Layer 6 of a small transformer language model trained on English Wikipedia (10 layers, counted from 0, width 128).
A neuron adds its activation times its output weights to the MLP's output. To switch it off is to set its activation to zero at one token and run the rest of the model.

Output weights of the MLP neurons that the questions are about. A number n stands for n times 0.0039.
n75: -15 -26 -28 19 26 -20 -12 31 3 37 34 -5 -2 -9 -16 -8 23 -9 5 3 -16 -14 -7 25 1 -4 -1 -8 -18 -4 42 -22 -14 12 -11 -3 -32 -15 13 -18 23 -2 4 0 -1 3 2 13 18 -7 49 15 36 -5 -42 -6 0 10 1 4 -24 22 19 25 1 22 -4 20 -33 -42 9 11 12 9 24 17 2 12 -22 -1 54 -45 -5 -29 -21 10 -32 -16 -7 3 -11 -4 -38 -21 21 11 7 -43 -18 -20 -11 -16 7 1 20 9 15 21 48 14 -40 -25 3 14 -41 14 5 -10 -12 -4 -5 28 23 26 1 -14 -14 23
n127: -26 17 -5 1 18 11 -19 17 32 6 -11 -20 2 13 -23 -29 19 -9 -3 -10 -1 -27 31 -16 -26 -9 3 -28 -12 -28 3 13 -25 -1 7 30 -45 3 43 -10 -9 25 26 9 -12 -4 33 -5 -16 38 37 -37 58 10 -29 -15 10 2 -14 5 -50 6 24 -10 29 19 -15 2 -22 25 19 7 0 -25 9 -17 -13 30 -9 -12 44 -13 -2 6 -2 8 -10 -12 16 16 -6 29 -8 33 -18 -19 -13 -10 -13 9 10 -46 14 21 -11 -20 8 2 5 5 9 -25 -10 -3 8 6 -28 -20 -9 4 -8 -2 48 -1 -20 -8 0 2
n262: -4 -37 5 20 -47 -13 -10 35 12 18 18 -1 -19 -43 -2 -9 -9 14 1 10 16 -19 -5 14 32 29 -5 1 51 13 -4 -32 -6 7 10 12 11 18 -8 9 -10 -10 -2 9 11 7 6 -7 -11 -10 -41 4 29 20 -19 37 -10 -9 4 56 20 -10 -8 -27 -13 3 24 10 -12 3 14 -4 5 -6 -5 1 -10 23 27 15 -43 -13 -2 46 32 -22 -22 -50 -19 -7 -35 -12 9 -42 11 3 -43 33 41 29 20 -36 42 -27 -11 -6 26 19 7 4 -19 1 -4 7 -11 -25 12 -35 -14 27 -25 -19 -22 5 1 -20 42 -13
n377: -7 -18 -22 1 -10 3 -22 11 -15 -24 -43 3 31 21 14 16 -4 38 -10 -41 7 -41 4 1 -15 -21 -28 -16 12 -7 1 -38 13 4 -8 -7 -22 -4 3 34 -19 -5 43 -16 3 -23 -14 28 -4 -5 0 28 23 5 -23 -3 14 -13 -13 -16 18 12 35 -1 -3 35 -13 -14 1 45 -53 -5 1 -4 10 -5 -14 62 -27 -7 1 18 -10 -5 -16 -4 51 16 -2 8 -39 -22 7 12 -22 26 -27 -47 37 11 -5 31 23 37 6 34 32 4 19 -44 -23 -14 10 21 -21 1 -15 1 13 -10 -12 4 -23 -19 14 52 7 16
n379: -12 -13 14 14 -2 18 2 -32 17 16 13 -7 35 25 -34 -34 -26 44 1 -59 -28 8 -57 -2 -15 2 4 34 -14 -2 -53 2 53 -6 9 29 -20 19 -22 -20 35 4 39 29 17 -9 26 9 18 3 17 -3 -53 2 -22 33 -24 -2 -2 0 14 -4 0 -8 3 21 36 7 -25 9 -4 -3 34 49 -19 -43 -35 34 5 -13 22 39 9 12 -6 -8 -14 5 -13 -25 -25 14 -11 -5 -24 8 -9 24 -11 -21 -20 10 16 -36 6 -32 0 -28 -23 -29 1 61 6 21 41 8 -31 -19 26 37 -55 29 -2 14 10 6 0 0
n459: 8 -23 -21 -5 19 -12 39 -1 -15 17 -24 14 -5 -13 20 -9 4 11 -36 -22 -4 -28 -7 8 20 -31 3 -8 8 -34 -5 -2 0 7 22 4 38 18 -20 6 -8 -11 -25 -13 -9 22 2 18 -27 3 -1 -6 -11 0 18 8 -43 1 4 -25 -27 11 28 40 -7 8 -17 31 37 -38 13 21 -13 9 -18 38 38 -1 29 -20 -13 14 -12 26 -31 -14 -25 -15 31 -18 -18 16 36 4 -6 17 13 47 -43 45 1 -5 -4 -36 -8 -25 1 32 10 -10 -53 14 2 44 13 -10 28 -18 9 -6 -22 -15 39 4 -16 -30 -24 -5
n485: 11 21 46 -22 -2 -21 1 36 31 5 22 -18 -4 26 1 56 28 -56 13 -47 -9 17 17 15 47 8 22 -60 -23 -1 35 24 12 -32 38 -23 30 50 -16 25 37 43 9 -13 4 29 -1 -5 -7 -35 -56 -45 29 -26 24 28 -18 -7 -12 -15 49 45 19 26 4 5 -29 -57 39 -30 15 -15 -23 -19 -6 -33 7 -16 -21 -1 58 -6 -7 -31 -22 -38 -19 -18 17 -2 18 0 7 16 14 -33 -23 -65 -6 35 21 -19 -15 -7 -12 -8 24 -8 -7 -18 9 -18 -59 -33 8 7 -26 -33 9 -35 15 -3 -13 3 3 -7 -12 -8
n514: -14 21 -4 21 12 24 -34 20 15 -2 21 25 21 -21 -11 -12 -8 -2 21 -60 29 4 -15 -17 -18 17 -21 9 -5 -14 -33 11 -20 17 -11 0 16 30 3 -4 -12 -13 -28 -3 17 -5 -17 -7 -17 28 38 46 17 20 5 5 14 -40 25 4 -18 0 9 -21 -4 3 -9 -19 -42 36 5 -22 18 3 -24 -4 -13 25 72 9 0 4 -2 18 10 21 25 -7 29 11 29 -25 -18 -46 49 -10 -28 -34 -39 1 0 19 -12 36 -2 -15 4 -13 31 -16 3 -14 41 -6 -57 27 -15 -2 -14 13 3 -1 -3 10 -36 -35 4 -11
n603: -52 -20 5 -22 1 -14 -27 13 9 -24 -14 39 13 33 66 -12 -30 2 -8 -7 -11 0 -18 42 -9 -17 0 -9 -20 -2 12 -21 7 -15 -2 27 -6 -1 24 7 -20 10 23 4 -45 -47 45 8 -5 -17 7 12 -6 9 2 -4 -29 -13 -38 33 8 50 -33 -10 10 -4 -44 -12 15 -9 -8 6 4 -17 -33 9 -5 17 7 -46 -2 -12 20 -2 12 24 -3 26 23 -15 -15 -9 -21 7 7 2 -20 20 -21 -34 9 -17 20 34 9 27 -16 15 11 7 12 -17 60 42 -25 -1 -16 35 -3 -15 1 -14 -4 5 37 12 23 -26
n608: -28 8 23 14 15 -18 -15 -14 44 -2 -29 -15 -12 -5 -7 16 -20 -35 22 -6 -35 -16 15 -27 7 19 -26 -5 5 5 -1 -39 -1 17 -5 0 -35 4 4 -5 -15 -2 24 -4 18 -25 -4 -35 38 14 -5 -33 4 12 -30 -2 5 0 30 12 -43 16 -3 13 2 18 -25 2 -18 -30 7 -24 3 -16 37 -6 -14 -43 31 19 -3 18 24 21 -1 7 43 -5 4 23 23 -11 -10 -6 9 45 -27 -28 6 7 14 21 -7 12 -22 -9 16 13 31 10 -3 9 -22 14 17 2 20 -3 -13 10 7 9 21 -36 8 27 -14 19
n630: 25 39 -14 3 7 23 5 -8 13 30 -27 46 -12 -26 4 -24 -33 -6 24 12 19 -45 8 4 -14 4 27 17 -14 -15 5 -29 12 10 -1 -34 -7 -12 -17 27 -27 -25 -25 -5 -12 -34 -12 10 -27 19 -25 -8 8 7 -1 -45 -2 -31 -33 27 -28 23 32 44 -8 10 1 19 -26 -32 5 -21 16 38 16 -27 13 36 -55 -2 26 17 3 18 -37 -18 3 11 37 -15 11 14 1 11 -15 20 -9 25 -30 20 -1 -18 4 8 -19 -25 11 -8 33 24 -26 11 22 33 -16 13 20 8 6 -31 4 -8 4 18 13 -10 -20 -25
n739: -21 1 -3 -9 -28 10 -16 2 -7 20 -32 -6 -8 -18 -5 -13 9 0 6 24 -30 8 34 -3 -14 14 -41 31 3 -9 1 40 17 27 -2 -51 36 2 51 -25 -26 4 5 18 -12 16 -3 1 31 -11 11 -22 -18 -16 -2 -44 18 33 9 -12 -43 -11 2 -5 -6 10 6 21 24 -11 -20 -14 22 28 7 2 34 6 3 34 20 -16 -32 24 4 -13 -21 -28 -16 18 -42 28 16 -2 -4 7 -5 -24 26 -2 23 -26 -4 -1 23 -15 -12 29 20 9 13 8 -12 12 -38 0 -10 33 33 -13 22 -32 -13 8 -21 -1 13 -7
n760: -14 -19 7 -17 35 -15 24 -25 6 -17 -13 -4 7 20 43 33 -13 -23 5 -23 53 22 14 37 9 -3 30 3 -4 28 36 -35 -25 -26 -23 15 -9 25 -22 -20 20 -17 9 8 -29 23 15 -50 -57 8 0 -6 25 -25 52 -19 -38 -42 -1 28 -7 -30 31 15 -51 -5 -44 69 53 17 30 36 65 41 -3 26 41 15 -10 19 -14 -10 45 20 26 -36 -19 -20 -41 40 2 -28 -1 -10 -10 12 -13 -4 -14 21 1 -62 -10 -57 -30 -19 -14 43 -17 15 -56 11 -10 41 42 30 10 2 -27 -6 18 -7 28 -27 -48 -53 -7 26
n768: -16 3 9 22 -35 -14 34 29 -19 15 -28 -17 -44 12 -48 17 46 -4 -1 -7 -2 -14 -7 13 35 -1 8 16 28 -5 30 -10 -18 16 -5 -21 -2 -20 5 10 -17 3 -2 -8 0 -32 37 24 22 5 -22 21 11 -10 7 6 -26 0 28 -3 40 35 -15 -5 -20 7 -4 21 -12 26 -6 -46 -22 3 -4 7 -34 34 1 17 -18 -57 20 7 10 0 -21 19 -20 -19 7 -15 -4 -2 -11 -41 17 19 38 -3 -11 27 20 12 -13 38 -29 -20 -48 -7 18 21 -16 -6 -51 22 -24 -11 27 -26 10 1 -3 -4 16 13 9 -18
n857: -1 -18 46 40 -16 14 13 -32 4 20 13 11 48 -28 39 36 -14 37 -50 -28 3 -5 2 14 -6 -4 -33 9 -14 27 3 20 6 -15 4 7 -44 2 -10 -18 26 -22 11 -21 -47 -17 7 -21 1 -40 28 -18 -24 -18 -4 28 35 -20 -15 -30 9 10 32 -25 38 8 15 35 -7 7 -6 6 53 14 -40 -3 -11 -43 -3 -23 -2 -30 10 -3 21 10 24 44 -10 -5 -6 43 -1 -20 27 -1 -21 7 31 -10 11 -17 -13 -23 -5 -10 -29 -16 21 4 -17 -24 21 -9 11 47 -15 8 -32 5 -56 6 7 81 19 -43 -4 -17
n970: -16 0 -7 46 -26 -13 52 6 -15 7 -7 95 7 -7 10 -19 10 -4 -7 -14 -48 40 43 47 2 -14 -13 13 -59 -23 -17 -19 18 14 6 -15 1 29 26 -21 -18 -15 5 -45 -43 -4 -9 28 -14 2 -29 -14 -32 44 -18 -20 33 -12 24 3 14 33 -3 -10 5 6 2 -57 2 -7 -15 63 5 15 -27 -24 -68 32 23 -71 -40 43 51 3 35 -24 7 -18 5 18 23 -5 -10 12 -6 27 -34 40 -15 26 -12 -32 2 -9 -11 -16 -10 1 14 0 -9 -10 -6 27 -73 -19 -12 -1 33 3 0 51 42 33 9 -9 -7 28

Each question names a token from some text and the token that comes next. It shows the activations a of the neurons there, in the order above. A number n stands for n times 0.087.

Then comes g, the gradient of the next token's log-probability with respect to the MLP's output, scaled to length 1. A neuron's effect is roughly proportional to its activation times (output weights . g). A number n stands for n times 0.0037.

",", then " City"
a: 0 0 0 0 24 9 0 0 0 0 0 0 0 6 0 0
g: -16 0 -2 -5 1 -14 20 0 -37 -4 9 21 2 40 29 0 -2 -7 -15 43 15 0 4 -11 -2 -13 -32 47 0 -25 -3 -33 1 -22 -26 40 5 -10 27 -35 -8 10 31 -29 28 8 34 -23 31 2 33 5 -12 13 -6 -6 -16 0 -28 -18 28 -42 0 3 17 19 -13 10 -11 -2 -2 9 -12 14 53 -34 -31 21 -5 -44 9 -27 -19 0 -13 11 -3 -43 43 -4 18 -10 43 -48 -6 2 9 36 -53 2 45 -29 12 39 9 -3 -6 -57 -54 -13 37 -35 17 27 39 -14 1 28 -24 12 -43 12 -3 -15 23 -4 33 2
Switching off which neuron hurts the next token most? n379

"pre", then "ta"
a: 4 0 0 0 0 0 94 0 0 0 0 0 0 0 0 0
g: 12 -12 -19 35 -7 -4 3 11 37 -7 50 17 -15 -23 -4 -2 -21 17 -11 -52 1 23 11 62 -2 -55 38 2 -42 9 -20 1 11 8 -6 -25 46 19 2 -1 12 39 24 -2 -36 19 45 -25 -16 5 -1 -5 -38 19 10 -12 12 -28 21 38 -7 4 -58 -16 -20 -13 10 -26 26 -17 -4 11 21 -29 13 5 21 -23 2 -33 23 57 -21 -1 1 30 -3 -35 27 -9 -25 17 24 -9 -37 -38 22 -3 -10 -20 -61 24 -8 4 -25 5 6 26 -24 22 -11 -16 -1 9 -14 18 -47 2 12 -12 12 -14 -17 7 -6 48 26 8
Switching off which neuron hurts the next token most? n485

"ly", then " part"
a: 5 0 0 0 0 6 0 3 0 0 0 0 0 0 0 0
g: 25 16 -10 10 50 18 17 39 -16 36 10 10 -17 10 18 25 17 2 -23 -67 33 -10 -10 -26 21 -3 38 -8 7 49 31 25 -55 25 26 -38 1 -13 -21 20 29 -21 -11 48 -30 -1 7 19 18 8 10 3 -1 -12 -62 -8 26 11 -5 -55 36 -22 -3 39 29 -29 3 -14 -65 20 4 -40 3 -23 -3 -34 -3 27 -22 -31 14 31 -13 -16 -14 9 -10 3 -8 -20 6 -27 -9 -5 -6 -25 -3 6 -11 -5 -2 6 -24 -28 42 -8 21 8 23 21 -8 12 25 -1 10 -42 9 2 -1 -21 -5 17 2 -3 22 -27 -10 -43
Switching off which neuron hurts the next token most? n75

" |", then " 2019"
a: 0 8 0 0 0 0 0 0 0 0 0 0 0 0 0 0
g: -26 18 -6 30 17 -11 38 20 29 -7 -8 -18 49 34 -34 16 -16 7 -19 -13 8 -43 -33 -41 24 28 32 29 -56 -18 34 -6 -26 15 -22 0 10 -7 -33 17 0 4 28 24 -21 28 6 -39 36 11 22 9 15 28 -44 20 -21 13 -13 1 -20 -7 16 24 25 -1 4 43 30 10 34 3 -3 -34 13 -53 -2 22 -7 1 -4 -31 -5 -1 -26 -1 18 -8 -61 3 7 44 -17 -5 -18 37 -7 -18 -10 51 11 -15 24 -30 -6 2 -12 -11 7 -7 1 -34 -8 -10 17 19 -24 -31 -3 -31 41 29 -38 -32 1 -15 -20 8
Switching off which neuron hurts the next token most? n127

" funding", then " for"
a: 0 0 0 0 0 0 0 0 0 0 28 1 0 3 0 0
g: 1 -22 14 5 0 -14 38 -13 80 13 -12 -19 37 7 -8 30 -9 -24 16 18 34 5 33 27 9 -39 9 -32 -48 28 2 -24 -9 -34 -59 8 -16 -53 -28 7 -31 16 -22 -31 29 17 22 15 32 11 -12 -16 -3 37 18 8 -7 4 25 -1 -9 -6 8 35 17 19 40 -1 -43 34 -42 -7 -10 6 2 22 14 -24 5 -10 -19 -30 -1 24 22 2 4 -10 -33 -27 -6 28 19 -5 16 -46 -11 -21 21 -43 13 -22 1 11 21 17 25 -24 35 -10 26 -10 9 -16 53 -11 11 -13 -38 5 -6 -22 -23 -29 -7 18 -23 4
Which neuron, switched off, raises the next token's probability most? n630

" Pra", then "tt"
a: 0 0 0 0 0 0 0 0 0 14 0 0 22 0 0 0
g: 60 -10 12 3 22 -15 7 58 -6 2 10 -47 26 16 5 -8 34 0 -9 -58 5 16 34 -11 -7 -23 -28 -10 9 5 26 27 13 -10 51 22 -2 -25 9 -31 -16 42 2 19 29 -14 5 -9 -10 -12 2 12 -1 -48 11 1 -30 -1 -44 11 14 -42 8 -27 -30 -25 0 15 -1 -3 28 -14 -2 40 5 2 8 -14 -1 -4 18 20 2 -32 -38 -46 -25 1 31 -7 -20 -32 -10 -21 43 40 -2 -24 -12 -21 50 -5 10 18 9 -12 21 -24 15 24 -26 -18 22 -7 18 -37 42 18 -31 17 -3 14 10 31 -5 -65 -11 -17
Switching off which neuron hurts the next token most? n760

" |", then " 2025"
a: 0 0 0 5 0 0 0 0 0 0 0 0 0 0 11 0
g: 11 -12 12 22 28 -17 18 -6 -9 -38 -4 -14 43 -12 -4 20 15 -2 19 -10 -3 -25 -20 -33 -3 -8 30 -7 -13 31 21 -8 0 -6 -35 -35 17 -58 -12 22 -13 41 -9 27 -22 -12 3 -7 0 -10 49 50 1 28 -34 42 -34 46 -36 -23 -32 -17 18 10 9 46 32 38 -4 -15 43 25 10 6 42 3 -10 -14 2 14 32 -40 -10 -19 -39 -24 20 7 -23 40 3 47 -27 4 0 -9 -42 -11 5 9 10 -30 -6 7 12 -6 -8 -17 6 -2 -4 -40 -32 -9 2 11 -23 -7 -3 21 55 19 -21 -10 18 4 -42 -35
Switching off which neuron hurts the next token most? n857

" one", then " distinct"
a: 0 24 0 0 0 0 0 0 0 30 7 0 0 0 0 0
g: -12 10 -25 -20 -61 -8 -35 17 25 18 -21 -21 -7 -7 -1 20 -38 -8 16 -37 35 -7 -12 -29 30 14 -17 -13 11 -28 -15 -3 -4 22 24 -2 11 38 27 -21 2 15 21 53 -4 -1 -9 -29 -37 -31 -15 -31 23 -32 38 -37 -30 -9 25 26 -12 -32 -9 16 -12 14 51 22 60 -34 3 25 -11 4 3 -35 1 24 -50 -36 -22 -33 6 43 30 12 -6 5 26 26 -5 1 -6 16 -19 -6 5 13 -13 22 6 -2 41 -5 20 -55 23 3 -6 -22 -7 30 13 -9 -14 8 8 13 35 19 -25 -9 -36 -11 22 39 21 7
Switching off which neuron hurts the next token most? n127

".", then "\n\n"
a: 0 0 0 0 0 15 0 0 0 0 2 0 0 0 7 0
g: 9 -4 -15 3 26 7 -5 8 -30 26 17 26 58 -18 -13 35 28 14 30 -15 -20 -7 -8 28 -4 -65 -42 -37 25 14 -9 58 -26 16 -4 -46 -1 -17 -35 -17 4 29 -5 -3 -33 -15 25 -7 -18 9 21 9 8 23 25 56 -1 -18 -16 18 9 -35 24 -26 -9 -17 -3 -10 -40 -4 -28 14 24 21 23 -8 -15 -41 6 21 -58 -9 28 -1 24 -32 -18 -5 -8 -25 22 8 -7 9 21 -5 -16 -25 30 9 -25 45 -24 -4 8 20 37 -6 39 23 -8 -11 -17 -37 -7 44 0 15 -39 16 -27 -17 -3 15 32 0 -20 7
Switching off which neuron hurts the next token most? n857

"d", then "den"
a: 0 0 0 0 0 7 0 0 0 0 0 0 0 0 0 42
g: 1 -12 38 25 9 -34 41 -14 11 6 -8 15 26 -11 -2 2 2 -12 38 -52 -17 -30 -3 5 11 -11 9 -29 8 17 -14 0 14 -56 28 1 54 -2 13 1 7 -20 -8 -11 3 30 -52 0 -48 16 22 27 -22 14 0 17 27 -2 12 20 -1 38 -11 -10 -1 0 -27 8 -48 1 -29 17 69 -11 -53 5 -24 -3 31 -26 3 12 -6 55 -25 9 -19 7 10 -29 -42 5 29 -26 30 15 -29 -32 -6 4 -4 6 -5 2 25 -11 -16 -26 -23 6 16 17 -22 59 -17 30 23 -30 18 -19 14 -23 -16 38 5 -8 -36 7
Switching off which neuron hurts the next token most? n970

" West", then " Rid"
a: 0 0 0 15 0 0 0 0 0 18 0 0 0 0 0 0
g: 52 -2 -5 -9 6 -9 7 41 3 16 5 -31 -35 5 9 -14 -6 -17 8 25 -12 -19 42 5 2 -6 25 14 14 -28 13 -45 49 33 -1 11 -2 14 40 20 -22 42 -23 -32 -57 28 5 26 -14 -43 10 11 -33 -42 16 -16 -11 -24 4 8 -16 -16 21 2 -5 32 9 16 51 18 -31 12 4 -27 -21 -7 14 1 4 -11 2 3 5 -10 12 58 0 4 -22 -78 -24 -27 -22 1 13 -3 -23 4 3 14 36 -80 49 6 14 12 22 -31 -24 0 -7 -6 24 -29 14 17 -24 -5 11 -27 10 6 -16 11 -5 14 6 -4
Which neuron, switched off, raises the next token's probability most? n608

"any", then " Park"
a: 0 0 0 25 0 0 0 0 0 0 0 0 0 0 0 0
g: -9 -8 21 12 -1 -4 5 -5 7 -9 12 -26 -43 -15 38 -22 4 -14 -14 -2 -4 7 -11 -50 -42 1 15 -28 -36 -11 21 34 28 21 12 -8 3 30 1 -34 -11 -7 28 -5 -2 -23 16 -4 -11 -28 0 -4 15 -2 3 12 -39 -9 40 -9 44 25 -4 11 -15 28 21 12 41 2 10 29 -16 -50 29 13 11 18 -55 25 -12 -14 28 33 -29 -14 -12 -2 -24 -10 -43 31 -36 -38 -29 -41 -29 8 25 31 -3 20 -15 27 16 -19 37 19 23 9 25 -10 44 -21 14 -26 43 -14 -19 -56 38 39 20 -9 -8 25 -35 -4
Switching off which neuron hurts the next token most? n377

" school", then " when"
a: 7 0 0 0 0 0 0 0 0 1 6 45 0 0 0 0
g: -39 15 8 -8 2 -8 -4 -19 55 4 5 -45 -2 6 -13 9 -41 -24 15 -10 16 14 -33 35 -44 32 -9 39 15 63 22 4 -9 16 -9 23 -10 -16 37 49 -8 -1 -2 19 -8 -47 5 -24 -26 -7 -3 -8 -4 16 14 -14 13 5 28 19 -19 13 27 7 -5 30 -3 3 -41 5 1 6 -26 49 -34 -51 -1 13 -8 36 0 13 -6 6 6 1 -25 35 -11 41 -27 -20 -32 7 3 33 21 -59 55 33 -13 -32 -22 6 -20 20 49 -8 -16 -10 14 -11 -11 -56 -2 3 25 -7 -11 9 1 -15 -38 -24 -2 -11 3 2
Switching off which neuron hurts the next token most? n739

" Jo", then "ined"
a: 0 4 0 0 0 0 0 8 0 0 0 4 0 0 0 0
g: -9 -11 -11 19 32 3 -16 16 27 7 5 -9 -12 6 -1 -10 -3 19 -25 -2 41 23 -3 42 10 -13 -25 13 -18 -22 -51 11 -40 -59 -11 -1 -14 16 -6 -9 -16 -36 12 25 28 5 -20 -8 -14 7 11 -15 9 25 11 70 48 -23 -11 7 -30 13 23 -4 -5 10 5 -66 -7 44 -15 -3 17 26 4 -16 -4 25 20 -26 3 -14 -17 -5 -41 -23 2 -34 -8 -35 -17 -1 46 -3 15 22 3 -25 17 78 27 24 3 6 1 11 -28 -12 40 -11 -19 1 -40 30 19 0 18 15 13 20 -20 21 7 0 -6 -27 -55 -39
Switching off which neuron hurts the next token most? n514

",", then " paper"
a: 0 0 0 0 5 48 0 0 0 0 2 0 0 4 0 0
g: -20 -54 11 2 19 11 21 10 -28 31 -28 -9 21 -40 -10 8 0 -27 -2 6 -21 -30 19 -28 -28 29 -6 -30 31 31 -17 20 50 16 6 7 25 -9 -2 -30 -10 43 -10 25 -48 20 48 -13 -15 -20 -4 6 -15 -11 43 7 21 10 33 -1 9 -16 -18 29 6 -12 25 21 31 -13 -42 25 19 29 26 5 29 -22 10 10 33 10 1 4 -35 20 -8 -9 -6 -71 -6 4 -30 11 8 10 12 -13 -3 -16 -5 21 -34 -28 61 -20 -4 -4 -39 35 -5 31 -27 -7 12 -15 -7 -52 -12 18 -3 -28 34 -15 5 -10 10 -42
Switching off which neuron hurts the next token most? n459

" dis", then "ast"
a: 0 2 0 0 0 0 0 2 0 0 0 19 0 0 0 0
g: 5 25 -5 -7 -12 -10 -51 -8 -28 16 21 -11 -28 -22 5 22 -16 17 -2 -18 10 23 58 36 -14 35 9 -37 23 27 38 -19 -21 30 -2 -10 -32 16 -21 32 7 -37 -40 20 9 -34 23 7 -1 -12 -9 4 -14 43 7 18 15 -24 -24 3 -1 -25 26 -50 10 -16 0 -38 16 -32 39 11 30 -4 -42 -43 -11 -30 -2 4 -8 -21 -2 5 9 9 0 64 56 -23 -25 6 50 21 -15 26 3 16 9 -19 12 -27 43 17 0 8 9 -22 20 -7 4 -39 28 -15 2 -11 -17 -12 11 -10 -6 -18 57 9 -29 -19 -22 -3
Which neuron, switched off, raises the next token's probability most? n739

" this", then " action"
a: 0 15 0 0 0 0 0 0 0 20 0 0 0 6 0 0
g: -7 -11 -11 -29 10 -20 28 2 0 -10 -17 70 -10 17 -13 28 -21 -8 28 -18 20 10 -17 -2 6 -9 -23 3 29 5 -37 21 15 -40 -39 15 -14 16 17 -3 6 3 -30 -5 30 -5 -28 -4 12 12 11 17 -22 -4 -30 -73 25 12 -12 -7 33 6 -18 45 45 -17 -24 -22 -10 4 -14 21 -8 44 -31 14 16 -10 0 -3 -8 11 -27 7 -48 57 26 -24 22 -9 22 -19 48 -33 -13 -5 -20 -9 26 65 -6 -37 6 11 -6 26 18 24 12 -8 -12 -14 16 23 19 14 33 -19 11 -6 35 -56 -17 -26 -11 -8 -24 -25
Which neuron, switched off, raises the next token's probability most? n127

"|", then " Member"
a: 0 0 0 0 0 0 0 0 17 0 0 0 0 0 10 0
g: -26 -31 15 57 8 35 -30 9 -6 -16 -10 -8 -8 -14 9 -18 5 39 7 16 9 -18 46 -24 15 25 36 7 13 -1 11 -16 -52 1 -45 10 19 -16 -8 12 -23 3 15 34 -20 -35 42 4 -8 62 -10 20 40 12 -12 16 -21 34 -18 -36 -24 -20 -27 12 31 3 33 -13 5 -30 -46 -3 -11 -12 -61 29 -40 6 2 -16 13 4 -10 -7 -2 38 -36 -39 -7 -12 6 1 -6 -11 17 1 12 1 13 -10 15 0 -25 12 7 18 -13 13 2 37 -46 -1 21 18 71 10 -12 9 -16 -23 -51 24 9 1 24 -9 -27 -6
Switching off which neuron hurts the next token most? n603

" official", then " ca"
a: 2 1 0 0 0 0 0 1 0 0 9 20 0 0 0 0
g: -16 60 18 4 21 -4 16 37 -8 0 2 -28 -5 -12 -7 -15 -9 -21 46 10 14 16 -18 5 12 -8 -13 -22 0 6 -6 6 69 -7 25 -10 -8 3 -16 68 -30 -36 -1 -24 -27 16 -9 0 0 13 24 18 -4 -32 -6 12 -8 -23 32 0 22 25 48 5 5 -49 -26 -36 14 21 12 -37 -28 32 1 -29 -42 -9 5 15 -23 25 9 -20 -47 -3 24 -32 -11 -8 17 -45 7 -8 -12 0 -15 -21 -14 47 -13 7 -15 12 0 -58 58 27 -15 9 14 22 -8 14 23 -28 -18 19 15 -58 10 14 -20 -1 21 30 -3 5
Which neuron, switched off, raises the next token's probability most? n739

" DS", then "A"
a: 5 0 33 0 0 6 0 0 0 0 0 0 0 0 0 0
g: 11 7 60 -9 -36 20 -33 -17 -27 -7 -3 52 -16 -36 -22 -59 9 -16 -43 28 33 -4 -27 7 14 17 44 -18 0 -6 -38 -25 -22 -22 6 -12 9 36 16 3 -6 6 -22 -28 -24 10 -14 -12 19 -12 3 13 -21 42 21 20 -33 14 33 2 31 -38 10 9 19 1 66 -13 0 21 24 26 8 33 25 14 -8 -16 11 4 -24 -17 -16 -13 -3 8 24 -5 14 10 11 33 -6 2 25 5 -7 10 14 21 -19 -56 19 9 -2 10 -12 -32 -20 -21 13 5 -15 23 28 -25 -21 2 24 -33 4 -15 -64 16 -41 46 4 -24
Switching off which neuron hurts the next token most? n262

" learn", then ","
a: 0 0 6 0 0 6 0 0 0 0 32 0 0 46 0 0
g: -7 -21 -4 -29 13 -27 2 -22 9 34 -15 -29 -21 19 -13 70 -23 -22 12 9 -10 -15 3 -42 32 32 42 6 -5 15 28 -18 -36 -21 -38 -8 -28 3 28 -35 7 8 -15 -31 17 -68 17 -3 -4 24 22 -12 41 7 -35 -33 18 -12 13 -9 -43 -10 32 -6 -9 -14 -5 39 5 -3 8 -54 -9 32 -3 1 -14 -9 -3 -14 -4 -29 21 -4 2 40 36 42 32 13 50 5 -25 32 -25 -22 42 -5 10 18 5 -9 13 -5 -26 -25 -3 10 -20 22 17 43 0 -12 -5 -19 3 39 15 -1 15 -15 -33 -11 22 31 10 -29
Switching off which neuron hurts the next token most? n768

" basic", then " wood"
a: 2 0 0 0 0 3 0 0 0 12 0 0 0 0 0 0
g: 26 -17 -1 -9 14 15 22 30 -3 5 34 -47 -5 -17 4 -38 -34 -4 21 1 20 28 4 39 28 -27 -8 -17 -24 7 18 -10 -4 -23 79 -26 -14 -4 -19 32 8 -18 -4 -16 26 14 -29 8 -5 10 -18 -17 28 -62 23 16 -11 25 13 -11 -15 0 19 -8 -40 37 -14 -40 -42 16 -15 -26 43 31 35 -3 -32 12 11 -50 18 -11 -11 6 -5 -29 -21 10 16 -31 -3 -25 14 -2 24 4 -13 14 -5 -5 12 -18 19 -23 19 -37 3 4 -45 61 18 7 37 5 43 -11 40 -7 14 -20 9 -16 -31 13 23 -3 -20 -23
Which neuron, switched off, raises the next token's probability most? n608

" Ca", then "uc"
a: 40 0 0 0 0 0 0 15 0 0 0 14 0 0 0 0
g: 12 7 -33 7 30 11 0 6 -9 5 11 6 -35 -5 -53 12 -9 -5 -40 17 27 15 5 47 58 6 -20 12 5 6 -2 -35 -8 40 -42 -26 11 -20 4 10 6 -11 -2 -5 -15 -23 15 4 -32 -24 30 1 -13 6 4 23 0 -20 26 -17 -42 -7 29 -27 18 12 53 -14 9 -23 -33 13 -17 4 -18 -9 -8 11 0 -61 1 -16 5 16 -26 5 15 -10 46 19 -40 -8 -6 32 -21 21 26 -29 15 6 3 -4 -30 -11 18 21 32 52 2 2 -32 -2 -19 -19 -7 -13 26 -38 41 -29 -41 -25 55 69 26 4 -3 0
Switching off which neuron hurts the next token most? n75

".", then " When"
a: 0 0 0 0 0 27 0 0 0 0 4 0 0 0 10 0
g: -29 29 0 7 6 -22 -1 19 5 -13 31 -12 -11 -4 18 -1 5 -21 2 41 5 32 -14 35 0 7 50 12 -6 3 -5 -57 -15 19 -29 4 -8 34 -6 18 15 -55 -31 -32 64 27 -62 -13 -13 25 -10 -26 -4 42 27 -51 32 3 0 -38 5 5 -23 -7 11 25 -56 24 -6 8 10 -49 -32 -15 -18 3 5 23 -11 21 -22 26 -19 10 -6 64 9 21 0 3 24 -20 13 -31 6 2 10 -4 28 35 3 -21 9 -19 -12 6 20 -9 -35 -5 -14 15 -11 2 -20 -15 26 -11 9 -39 24 13 -43 -9 -13 34 0 21
Which neuron, switched off, raises the next token's probability most? n857